Layer 8 of a small transformer language model trained on English Wikipedia (14 layers, counted from 0, width 64).
A neuron's activation on a vector x is SiLU(gate . x) times (in . x), where the dot is the dot product.

Input weights of the MLP neurons that the questions are about. A number n stands for (n - 500) times 0.0017.
n6 gate: 497 612 360 591 454 341 710 452 429 517 545 739 177 554 375 451 630 550 676 454 478 412 601 529 208 589 395 800 505 823 460 239 791 566 634 477 405 769 496 89 682 499 422 367 284 275 502 588 663 495 568 785 272 546 565 816 626 419 154 193 519 376 572 353
n7 gate: 486 602 711 648 250 638 910 843 320 470 671 220 290 324 473 502 325 556 651 346 97 814 529 429 522 563 354 760 548 361 514 557 651 353 407 633 421 655 548 394 433 667 326 505 485 658 584 496 235 350 453 333 684 443 626 460 640 505 245 301 582 421 484 696
n28 gate: 461 425 607 516 372 457 532 490 467 482 380 346 330 222 509 352 914 647 323 654 416 365 437 349 564 368 253 828 185 497 250 357 544 731 612 380 502 728 341 518 513 306 328 449 434 320 410 624 491 248 846 776 484 188 537 453 607 524 425 529 692 774 412 566
n29 gate: 614 727 494 411 594 527 630 432 391 568 468 399 419 512 637 354 460 534 804 453 367 378 399 382 85 335 483 677 588 763 649 414 762 534 539 181 234 612 493 269 417 952 296 514 713 387 263 318 324 869 544 347 504 512 815 323 391 160 527 302 645 102 582 380
n39 gate: 500 528 413 414 483 203 389 286 443 568 479 481 503 533 412 519 539 547 461 273 578 793 605 388 259 545 689 579 594 567 408 544 569 826 384 359 267 254 251 480 408 767 338 609 421 497 490 443 610 320 276 445 521 620 414 410 282 417 377 242 429 445 274 458
n59 gate: 574 725 455 470 636 553 519 635 393 466 222 424 523 683 527 515 403 410 731 415 486 538 489 436 202 483 645 573 436 461 236 473 576 584 327 477 462 244 611 448 750 337 663 329 424 666 430 212 747 591 527 331 302 613 512 461 687 576 333 641 362 250 458 292
n61 gate: 556 755 522 550 664 684 884 358 503 640 454 458 455 552 324 360 664 652 636 273 195 570 580 584 858 735 627 476 385 620 648 548 412 560 523 537 552 589 455 542 516 435 791 349 358 414 533 394 508 899 402 611 632 331 504 299 880 607 495 462 596 343 405 354
n67 gate: 468 758 341 338 564 563 419 395 433 555 247 596 434 449 802 522 428 569 398 474 295 892 389 426 654 471 507 548 576 554 735 605 658 624 415 247 604 705 680 661 503 391 294 611 444 313 328 553 585 950 285 559 368 553 808 407 766 658 582 133 689 348 581 670
n88 gate: 396 560 434 722 601 810 741 625 338 300 605 527 660 73 402 346 620 835 470 453 448 447 542 602 344 352 330 701 478 632 568 396 414 463 474 493 303 316 343 613 593 420 574 543 309 447 860 677 224 554 231 601 625 395 497 692 629 303 301 303 407 307 629 502
n97 gate: 328 444 438 668 710 501 536 329 471 516 296 431 411 323 571 460 841 609 504 606 356 314 418 620 512 691 801 576 419 662 525 91 357 289 494 424 187 744 799 558 490 300 175 283 450 424 799 319 325 335 379 613 747 255 495 357 604 216 541 433 549 344 638 670
n107 gate: 455 560 237 395 402 576 646 446 389 468 500 247 695 574 322 510 551 343 608 749 372 368 471 360 575 313 463 553 480 258 368 244 392 802 573 558 467 548 530 419 430 254 654 627 719 134 448 573 610 371 408 655 461 502 576 580 396 533 395 429 486 576 670 345
n120 gate: 560 796 663 618 544 422 462 727 148 396 548 651 393 655 764 527 507 502 285 595 352 538 681 574 560 736 574 438 420 548 232 538 427 362 347 373 461 438 315 314 454 300 632 596 519 277 624 634 227 325 622 676 602 411 907 416 405 326 61 310 878 605 534 587
n148 gate: 571 584 454 423 443 296 684 133 323 477 742 581 416 581 375 86 605 523 529 397 405 520 679 456 326 462 371 631 535 618 507 682 493 259 268 331 560 846 159 69 619 396 501 542 243 777 326 687 243 382 328 718 369 352 168 668 745 434 256 543 563 422 551 808
n149 gate: 672 426 562 327 779 520 341 416 592 950 583 742 397 581 554 522 321 646 171 586 614 673 836 536 594 698 791 600 392 394 476 687 597 420 571 553 519 359 402 394 339 307 332 338 392 299 538 674 124 214 470 830 607 274 511 421 507 607 435 677 475 484 677 553
n154 gate: 570 472 453 377 687 445 560 510 482 736 495 768 259 639 327 477 380 568 528 506 383 363 732 671 660 477 323 503 523 668 317 512 802 576 217 430 195 732 447 848 417 328 605 260 293 533 190 736 404 546 302 456 403 676 662 434 887 697 295 323 378 516 487 518
n161 gate: 385 566 431 467 415 697 350 582 487 616 454 501 484 182 363 238 409 648 513 568 309 730 513 708 577 388 593 391 292 431 504 600 530 281 385 504 493 629 478 491 252 316 659 416 805 20 864 490 493 404 593 380 576 347 604 380 320 425 472 582 528 404 651 560
n180 gate: 340 652 60 327 527 565 463 346 384 600 599 774 188 665 666 670 347 620 699 622 354 596 648 684 430 516 601 727 655 394 530 423 729 324 616 485 579 259 335 537 587 551 579 778 317 309 665 488 432 261 232 611 485 633 338 483 587 678 577 536 707 530 691 701
n6 in: 629 489 565 284 274 575 741 322 551 591 588 516 473 676 101 544 392 422 425 312 419 538 277 710 642 488 883 515 448 490 599 476 887 296 570 551 551 453 377 383 341 834 796 773 508 233 431 202 606 498 380 628 344 424 597 489 512 636 486 585 300 599 642 409
n7 in: 221 529 586 341 663 558 330 393 501 308 506 727 536 766 613 478 254 236 507 361 520 265 405 806 226 378 424 504 587 591 767 638 518 687 313 480 635 490 670 383 606 295 486 234 543 559 793 308 355 602 677 506 495 293 586 468 573 652 373 597 407 219 370 388
n28 in: 654 702 725 451 432 648 363 587 604 417 572 374 468 477 274 559 369 380 491 467 281 467 522 621 516 590 814 512 645 288 809 504 318 455 704 341 446 411 210 329 326 690 458 390 389 482 437 566 605 427 533 262 388 433 505 257 576 379 442 760 503 301 263 459
n29 in: 345 635 423 459 462 564 670 453 544 470 179 274 487 547 470 678 446 492 456 603 572 443 332 476 723 332 318 250 781 506 592 342 498 326 649 175 406 707 890 799 643 614 302 669 493 619 877 663 380 438 444 435 570 562 709 726 320 382 535 516 619 621 638 714
n39 in: 487 503 623 293 604 476 224 444 476 327 615 531 505 653 735 469 357 287 528 710 495 545 289 525 815 612 329 240 395 576 456 418 671 297 406 512 529 597 352 694 562 271 592 220 473 460 625 558 400 440 240 242 569 594 546 505 464 494 523 326 853 414 596 624
n59 in: 415 313 530 764 563 600 504 425 625 418 692 382 451 291 313 374 601 696 546 478 662 656 726 733 704 437 565 468 514 472 388 421 532 604 572 553 296 458 380 384 823 448 451 686 470 683 514 438 297 314 646 618 568 703 383 748 753 837 520 613 374 737 396 427
n61 in: 645 479 447 477 548 579 660 201 368 645 297 620 542 413 385 511 690 482 626 488 482 613 604 196 652 755 609 508 591 424 576 623 514 548 587 516 495 323 267 738 403 183 451 472 406 358 446 464 336 447 390 461 594 490 307 214 523 544 413 145 349 411 439 710
n67 in: 559 506 528 602 489 293 472 273 656 489 522 505 524 773 501 473 584 618 348 472 777 651 437 569 511 405 812 374 301 677 618 320 529 587 656 492 651 484 724 373 570 369 513 305 560 298 437 373 589 700 893 550 572 195 322 680 306 414 346 302 602 576 565 360
n88 in: 473 359 749 472 684 490 579 548 850 383 729 745 586 636 480 571 593 663 441 471 632 308 555 287 776 599 431 427 262 513 510 385 454 500 339 728 448 705 326 583 492 558 623 613 446 215 604 593 371 361 416 441 358 374 615 667 220 493 275 311 590 465 545 637
n97 in: 545 403 390 464 492 699 570 486 534 845 241 568 454 293 505 522 824 354 668 679 519 338 227 452 596 507 638 445 613 475 433 460 285 653 475 632 469 635 373 334 421 791 722 387 379 540 335 539 155 528 629 427 455 572 536 239 656 684 810 667 533 705 366 491
n107 in: 331 508 443 434 413 543 605 426 403 318 741 645 533 79 538 370 391 313 459 263 446 636 563 509 576 633 420 183 727 546 612 432 378 493 526 744 211 530 447 484 571 640 421 346 592 547 575 357 394 646 385 414 548 717 360 519 642 912 471 293 456 418 437 506
n120 in: 210 515 172 508 626 905 675 394 861 507 638 387 399 323 519 598 394 428 202 758 728 316 554 480 613 666 590 426 484 613 704 499 443 409 525 502 545 611 740 491 240 294 529 413 604 570 662 562 576 438 420 498 530 584 538 683 504 334 740 467 524 652 625 661
n148 in: 610 210 469 729 557 395 406 665 536 485 412 489 604 312 759 404 918 453 641 497 529 498 590 533 704 453 297 630 495 651 611 542 625 602 439 584 440 489 371 830 726 470 433 550 717 687 545 432 370 355 457 799 673 389 659 669 317 738 512 311 539 627 362 372
n149 in: 655 486 517 485 272 738 499 684 725 458 605 542 434 94 790 447 535 182 628 351 735 558 497 764 677 762 259 540 265 460 500 549 316 606 557 574 569 485 890 341 669 459 434 510 481 293 384 406 462 468 581 311 615 397 357 693 324 237 513 437 362 443 178 169
n154 in: 539 695 516 581 344 575 320 337 523 476 350 375 528 374 600 390 345 392 422 684 280 648 656 472 347 404 558 627 479 359 595 824 365 817 249 598 422 391 541 445 341 331 268 164 282 602 539 417 528 449 863 282 565 544 549 673 187 619 645 414 357 438 424 454
n161 in: 390 243 490 634 748 394 553 465 792 305 587 693 324 577 414 255 585 485 438 495 493 575 403 753 405 665 781 279 468 437 295 588 493 438 489 336 703 567 311 410 327 652 454 339 348 529 575 597 620 498 449 465 104 391 505 565 433 721 338 624 324 385 697 713
n180 in: 134 486 304 393 475 513 570 889 663 397 303 528 617 563 186 556 576 178 450 307 438 348 448 603 562 733 441 610 549 360 504 203 333 459 645 449 551 446 520 642 530 556 608 624 343 414 264 476 512 228 627 319 252 758 450 411 569 360 589 645 353 518 559 469

Each question shows a token from some text and the vector x that enters the MLP there. A number n stands for (n - 500) times 0.0061.

" Gar": 419 432 453 669 517 213 667 512 586 468 513 372 573 562 496 548 688 495 582 442 398 466 521 462 620 535 449 426 666 571 575 471 420 580 488 632 631 473 725 494 528 504 519 383 397 596 540 585 251 466 389 370 441 615 473 440 494 388 472 548 307 385 395 692
The two highest activations, in order: n97, n61

" Wallace": 444 534 429 538 407 257 416 477 687 375 399 652 560 535 577 421 437 367 568 495 357 559 316 384 499 480 552 477 592 654 563 492 502 447 531 421 622 543 518 642 501 424 496 504 554 437 454 582 570 569 535 287 464 526 475 503 242 430 539 409 492 423 466 579
Which three neurons fire most, strongest first? n67, n29, n39

"ies": 554 596 473 501 480 301 397 592 573 304 383 615 478 480 605 466 418 341 548 513 393 526 400 565 437 460 450 467 662 584 485 422 427 415 501 486 641 499 422 532 434 567 463 447 552 432 493 620 508 462 515 280 382 462 415 500 241 444 469 283 538 370 455 467
The neuron with the highest activation: n39

" which": 459 462 451 502 433 502 277 701 462 459 382 548 652 429 375 553 499 455 635 483 541 524 498 465 448 387 590 425 662 415 411 512 426 457 516 536 519 558 393 586 403 527 614 570 609 444 385 665 117 490 575 576 729 813 478 522 410 668 537 519 417 357 500 526
The two highest activations, in order: n107, n67

" Mac": 338 482 559 675 486 274 534 535 452 517 554 618 629 657 666 481 547 518 568 388 361 500 511 469 635 417 549 549 589 703 517 418 373 453 546 641 685 497 628 622 469 472 504 485 547 550 574 514 299 460 563 293 538 508 482 399 512 403 442 678 383 523 419 459
The two highest activations, in order: n7, n6

"IS": 598 463 565 679 547 386 552 511 502 416 595 490 737 493 612 493 443 434 491 596 461 674 553 488 631 517 468 543 542 516 481 596 566 502 591 589 702 460 690 482 314 634 682 576 301 343 457 394 425 514 767 518 606 648 520 533 553 555 702 393 459 542 592 528
Which three neurons fire most, strongest first? n67, n28, n29

"s": 484 521 451 559 489 299 398 541 639 343 456 567 581 604 608 506 385 337 552 539 275 447 334 479 559 481 465 458 620 579 507 463 471 594 450 420 637 413 451 574 508 428 420 429 414 418 407 564 544 525 501 404 425 455 470 511 208 433 466 421 468 383 499 439
Which neuron fires most, and how strongly? n39, at about 1.9

"8": 588 247 545 534 265 406 520 499 453 512 536 609 611 417 560 496 358 443 386 605 790 594 320 364 513 535 395 604 456 461 631 595 436 539 571 512 519 565 576 495 496 318 481 408 566 539 474 539 624 272 265 364 500 432 346 493 627 561 389 429 305 496 418 643
The neuron with the highest activation: n149

"hara": 545 466 553 464 556 475 469 563 451 427 584 357 501 429 535 556 662 364 424 226 470 638 632 539 516 531 384 425 458 681 481 546 540 562 650 554 645 522 487 510 588 699 583 560 653 554 540 664 557 505 574 347 613 669 636 594 619 558 565 546 555 669 534 497
The neuron with the highest activation: n154

"n": 528 476 416 655 568 436 447 453 519 287 496 575 362 652 559 416 515 472 587 348 332 391 299 437 486 542 485 437 570 616 533 482 553 556 549 516 655 530 598 513 582 439 551 442 481 508 386 584 608 464 487 284 463 395 375 478 267 540 476 531 412 415 592 550
The neuron with the highest activation: n120

" Mid": 327 378 455 684 447 391 504 446 419 330 505 605 597 472 567 487 488 534 510 424 437 529 584 575 597 436 459 607 496 708 533 395 457 498 644 576 645 529 653 520 677 607 338 535 299 536 515 426 559 576 576 577 545 632 437 597 425 407 601 564 393 589 367 433
Which neuron fires most, and how strongly? n61, at about 0.43

" (": 312 547 531 756 538 534 557 435 589 498 420 474 835 590 502 437 487 601 632 529 612 621 407 517 422 583 615 412 545 480 417 550 496 297 629 787 439 306 575 683 415 614 537 417 654 503 566 582 551 507 554 430 506 732 369 525 440 439 478 362 522 491 555 439
The two highest activations, in order: n7, n149

"based": 410 535 495 615 426 504 340 474 481 473 507 582 522 306 516 496 544 443 413 587 597 538 580 544 511 492 460 352 549 477 512 459 536 399 417 502 684 465 494 572 476 474 483 501 380 295 604 482 448 587 464 539 493 460 554 562 214 586 562 239 506 678 363 553
Which three neurons fire most, strongest first? n120, n67, n88

"off": 519 507 434 519 493 354 425 536 592 402 446 558 520 659 525 385 486 401 469 384 435 439 353 546 485 462 570 392 588 666 552 538 573 579 442 348 692 462 533 638 435 405 458 465 467 457 451 580 643 520 442 261 403 558 505 487 273 395 386 426 443 468 428 457
The neuron with the highest activation: n39

"lin": 680 553 417 535 500 267 414 394 525 370 529 477 335 465 464 443 553 491 430 251 637 590 551 540 455 557 311 414 560 577 365 579 476 431 450 603 553 481 598 616 599 483 620 507 314 540 547 551 321 810 678 556 429 552 540 516 468 733 546 532 353 578 310 482
Which three neurons fire most, strongest first? n148, n154, n59

"our": 450 610 570 508 449 503 609 480 485 414 654 472 268 350 366 328 564 566 505 568 563 312 533 628 478 462 277 506 589 562 550 471 494 503 534 465 673 342 524 302 508 572 630 442 520 492 478 635 696 659 578 572 523 665 425 403 368 640 479 539 430 645 450 457
The two highest activations, in order: n6, n39

"mini": 483 532 503 544 680 468 475 608 625 327 546 472 382 287 442 467 553 442 542 144 548 532 584 416 580 647 287 493 534 544 473 552 441 449 510 528 618 597 420 626 574 632 531 711 639 442 492 576 687 582 475 330 647 656 520 632 490 469 734 503 549 648 473 471
The neuron with the highest activation: n154

" frequently": 463 617 530 282 663 403 414 417 521 359 348 564 765 776 517 531 555 441 468 558 591 477 537 401 411 352 430 460 550 541 537 477 525 645 527 597 459 523 455 597 448 371 646 534 409 267 456 670 387 601 578 517 488 631 440 472 375 661 597 563 525 498 506 417
The two highest activations, in order: n67, n154

" Har": 497 626 294 543 406 293 581 544 518 488 467 588 647 495 668 534 734 518 679 480 467 335 430 384 579 488 435 418 534 608 666 463 412 423 513 442 629 484 633 335 596 499 436 495 567 626 616 586 362 500 430 303 502 535 548 567 471 274 443 593 379 373 527 522
The neuron with the highest activation: n29

" Arch": 374 585 477 699 426 495 471 439 573 485 614 557 534 538 748 560 701 507 564 349 431 518 449 427 473 559 282 494 605 568 598 568 409 500 424 483 685 333 477 668 465 473 657 383 672 428 615 613 417 532 441 361 269 432 527 514 508 399 425 527 534 648 639 556
Which neuron fires most, and how strongly? n88, at about 2.1

" All": 433 484 436 575 367 482 678 384 462 271 458 585 523 507 541 472 425 481 579 418 461 494 400 500 620 550 539 699 504 618 690 360 368 564 601 463 629 621 564 496 553 357 326 507 506 394 485 529 432 538 505 361 537 604 425 535 490 456 507 514 250 449 293 325
The neuron with the highest activation: n61

"us": 594 510 553 662 437 466 614 570 489 470 736 508 541 593 465 502 532 416 485 577 482 513 495 473 692 529 616 543 586 563 470 430 371 348 354 535 738 456 461 441 563 518 625 362 512 539 486 622 454 527 652 451 485 364 448 488 349 708 409 636 414 612 360 586
The neuron with the highest activation: n148

"9": 561 391 608 608 323 431 489 430 464 543 464 466 543 368 549 452 397 447 503 668 591 353 251 361 661 653 430 647 481 482 687 576 399 456 594 519 528 593 587 525 389 430 470 370 468 646 511 578 589 390 583 542 314 472 292 411 586 586 393 399 300 400 333 480
The neuron with the highest activation: n28

" a": 575 443 420 497 287 489 385 602 599 412 600 420 631 364 314 553 569 593 545 588 511 605 573 370 436 434 391 376 493 362 488 436 426 441 383 224 600 448 598 596 626 415 472 409 548 459 572 602 530 484 641 519 458 716 539 488 591 549 665 278 476 597 418 489
Which three neurons fire most, strongest first? n6, n107, n7

"1": 661 461 581 697 288 529 525 341 581 598 496 578 605 218 526 562 286 369 463 526 514 511 466 598 537 653 592 500 346 428 801 485 559 387 562 593 584 554 529 659 495 509 493 450 394 645 529 597 583 429 715 585 507 525 322 514 500 517 610 429 465 556 509 611
Which neuron fires most, and how strongly? n149, at about 1.7

"by": 362 557 480 562 450 384 470 479 595 328 477 654 476 425 565 324 528 437 574 441 404 571 424 498 574 471 488 464 465 583 635 417 419 464 609 428 545 493 418 557 434 576 523 422 240 506 430 610 567 536 582 372 470 480 434 537 209 373 546 610 458 409 413 547
Which three neurons fire most, strongest first? n161, n59, n39

" ": 436 455 516 535 459 503 523 520 405 341 483 518 704 413 551 528 391 526 464 393 435 575 553 442 507 419 531 305 447 483 559 437 370 441 496 660 359 463 614 552 486 487 565 539 574 722 590 497 860 442 631 689 514 470 388 476 668 473 532 452 348 578 491 622
The two highest activations, in order: n59, n39

"er": 475 788 606 693 412 446 592 545 506 483 668 461 601 480 501 558 535 588 597 576 656 701 565 480 380 479 473 437 503 559 496 503 457 369 449 613 569 424 481 399 421 427 524 288 545 614 400 684 504 417 529 616 804 390 548 446 517 585 453 933 395 563 483 469
The neuron with the highest activation: n180

"ca": 458 556 509 682 511 391 487 708 455 394 616 305 381 392 630 621 527 545 585 330 513 692 642 482 517 713 409 554 449 568 577 534 495 487 603 562 585 544 580 538 636 345 522 372 700 635 515 524 452 535 683 375 529 536 601 503 697 495 592 589 445 530 453 503
Which neuron fires most, and how strongly? n59, at about 1.8

" in": 536 403 292 436 545 548 502 504 523 431 563 335 609 349 610 494 528 562 520 424 435 512 507 492 481 271 353 451 565 523 446 490 358 465 730 549 487 479 520 562 600 654 517 315 404 306 418 421 656 655 619 404 421 458 382 546 399 369 674 610 441 417 287 431
The neuron with the highest activation: n6

" Po": 466 565 390 705 548 358 568 756 650 345 542 464 479 547 636 573 408 480 515 366 478 387 565 479 480 383 453 537 583 649 520 459 635 622 562 631 691 551 640 642 431 458 418 476 547 624 531 533 321 562 514 426 430 498 389 592 526 437 378 397 401 444 469 461
The neuron with the highest activation: n7

"3": 396 226 517 534 424 270 293 482 521 570 440 600 648 412 594 468 296 394 386 601 557 390 484 471 357 492 439 447 531 566 487 512 510 506 574 562 684 558 406 489 390 520 512 496 603 272 535 566 566 478 547 326 567 341 502 565 420 444 513 680 399 377 506 383
Which three neurons fire most, strongest first? n161, n149, n59

"ated": 388 482 645 466 462 511 513 393 574 379 491 518 457 487 605 578 617 502 388 534 506 444 522 457 473 542 467 470 459 604 526 404 534 655 606 476 596 436 526 472 458 540 539 410 598 416 657 525 587 494 421 372 424 381 584 533 177 549 587 501 422 663 572 402
Which three neurons fire most, strongest first? n161, n59, n61

"ke": 584 539 552 576 458 506 447 579 493 434 531 677 264 488 418 443 697 408 463 432 451 523 626 479 537 499 408 437 420 701 543 422 425 387 461 569 674 552 438 424 459 565 606 518 651 581 539 628 592 400 420 318 519 667 420 511 332 475 484 359 465 510 400 600
The neuron with the highest activation: n148

"do": 402 451 558 594 528 276 520 559 681 339 533 550 548 483 645 478 480 420 524 317 588 588 632 563 551 343 450 521 404 681 447 458 415 581 512 533 756 463 603 535 507 499 599 585 516 663 429 545 527 450 582 418 509 458 531 475 386 565 463 576 531 472 458 591
Which three neurons fire most, strongest first? n61, n6, n97

"y": 458 483 564 592 460 392 459 461 619 337 468 617 475 493 521 420 522 350 519 564 401 541 368 498 500 496 550 544 424 626 557 476 449 513 503 448 694 522 525 528 435 477 542 422 452 511 465 580 567 368 438 443 447 369 442 453 177 463 499 582 490 432 538 533
The two highest activations, in order: n161, n59

" School": 465 494 495 517 587 444 476 532 538 431 479 665 495 527 737 527 466 540 495 389 413 511 285 439 415 440 428 525 623 593 606 426 440 438 423 400 753 436 531 528 476 473 581 583 625 328 398 484 517 465 523 419 426 561 406 450 289 363 448 607 504 466 606 520
The two highest activations, in order: n180, n67

" until": 350 437 614 404 471 549 410 668 506 536 602 417 641 428 412 560 629 641 358 514 524 331 444 337 517 501 580 492 513 504 489 507 365 510 702 605 476 416 508 700 422 672 589 366 448 419 395 459 359 497 738 587 558 487 410 449 338 462 658 711 317 537 451 399
The two highest activations, in order: n28, n39

" Ne": 380 522 326 521 460 384 593 541 587 417 654 453 508 543 732 458 545 533 624 276 387 585 548 577 473 614 405 479 488 660 507 438 453 460 565 795 628 617 605 628 485 530 523 560 541 594 563 520 301 394 412 486 531 555 523 532 568 483 551 513 402 430 317 589
Which three neurons fire most, strongest first? n7, n148, n180

"7": 614 256 576 463 272 370 545 518 538 472 463 583 574 428 608 481 368 429 441 540 773 568 306 361 500 510 374 468 536 472 576 611 449 544 624 548 560 601 540 514 462 344 477 489 552 472 487 531 605 366 329 180 495 450 362 432 621 526 351 332 296 490 463 655
The neuron with the highest activation: n39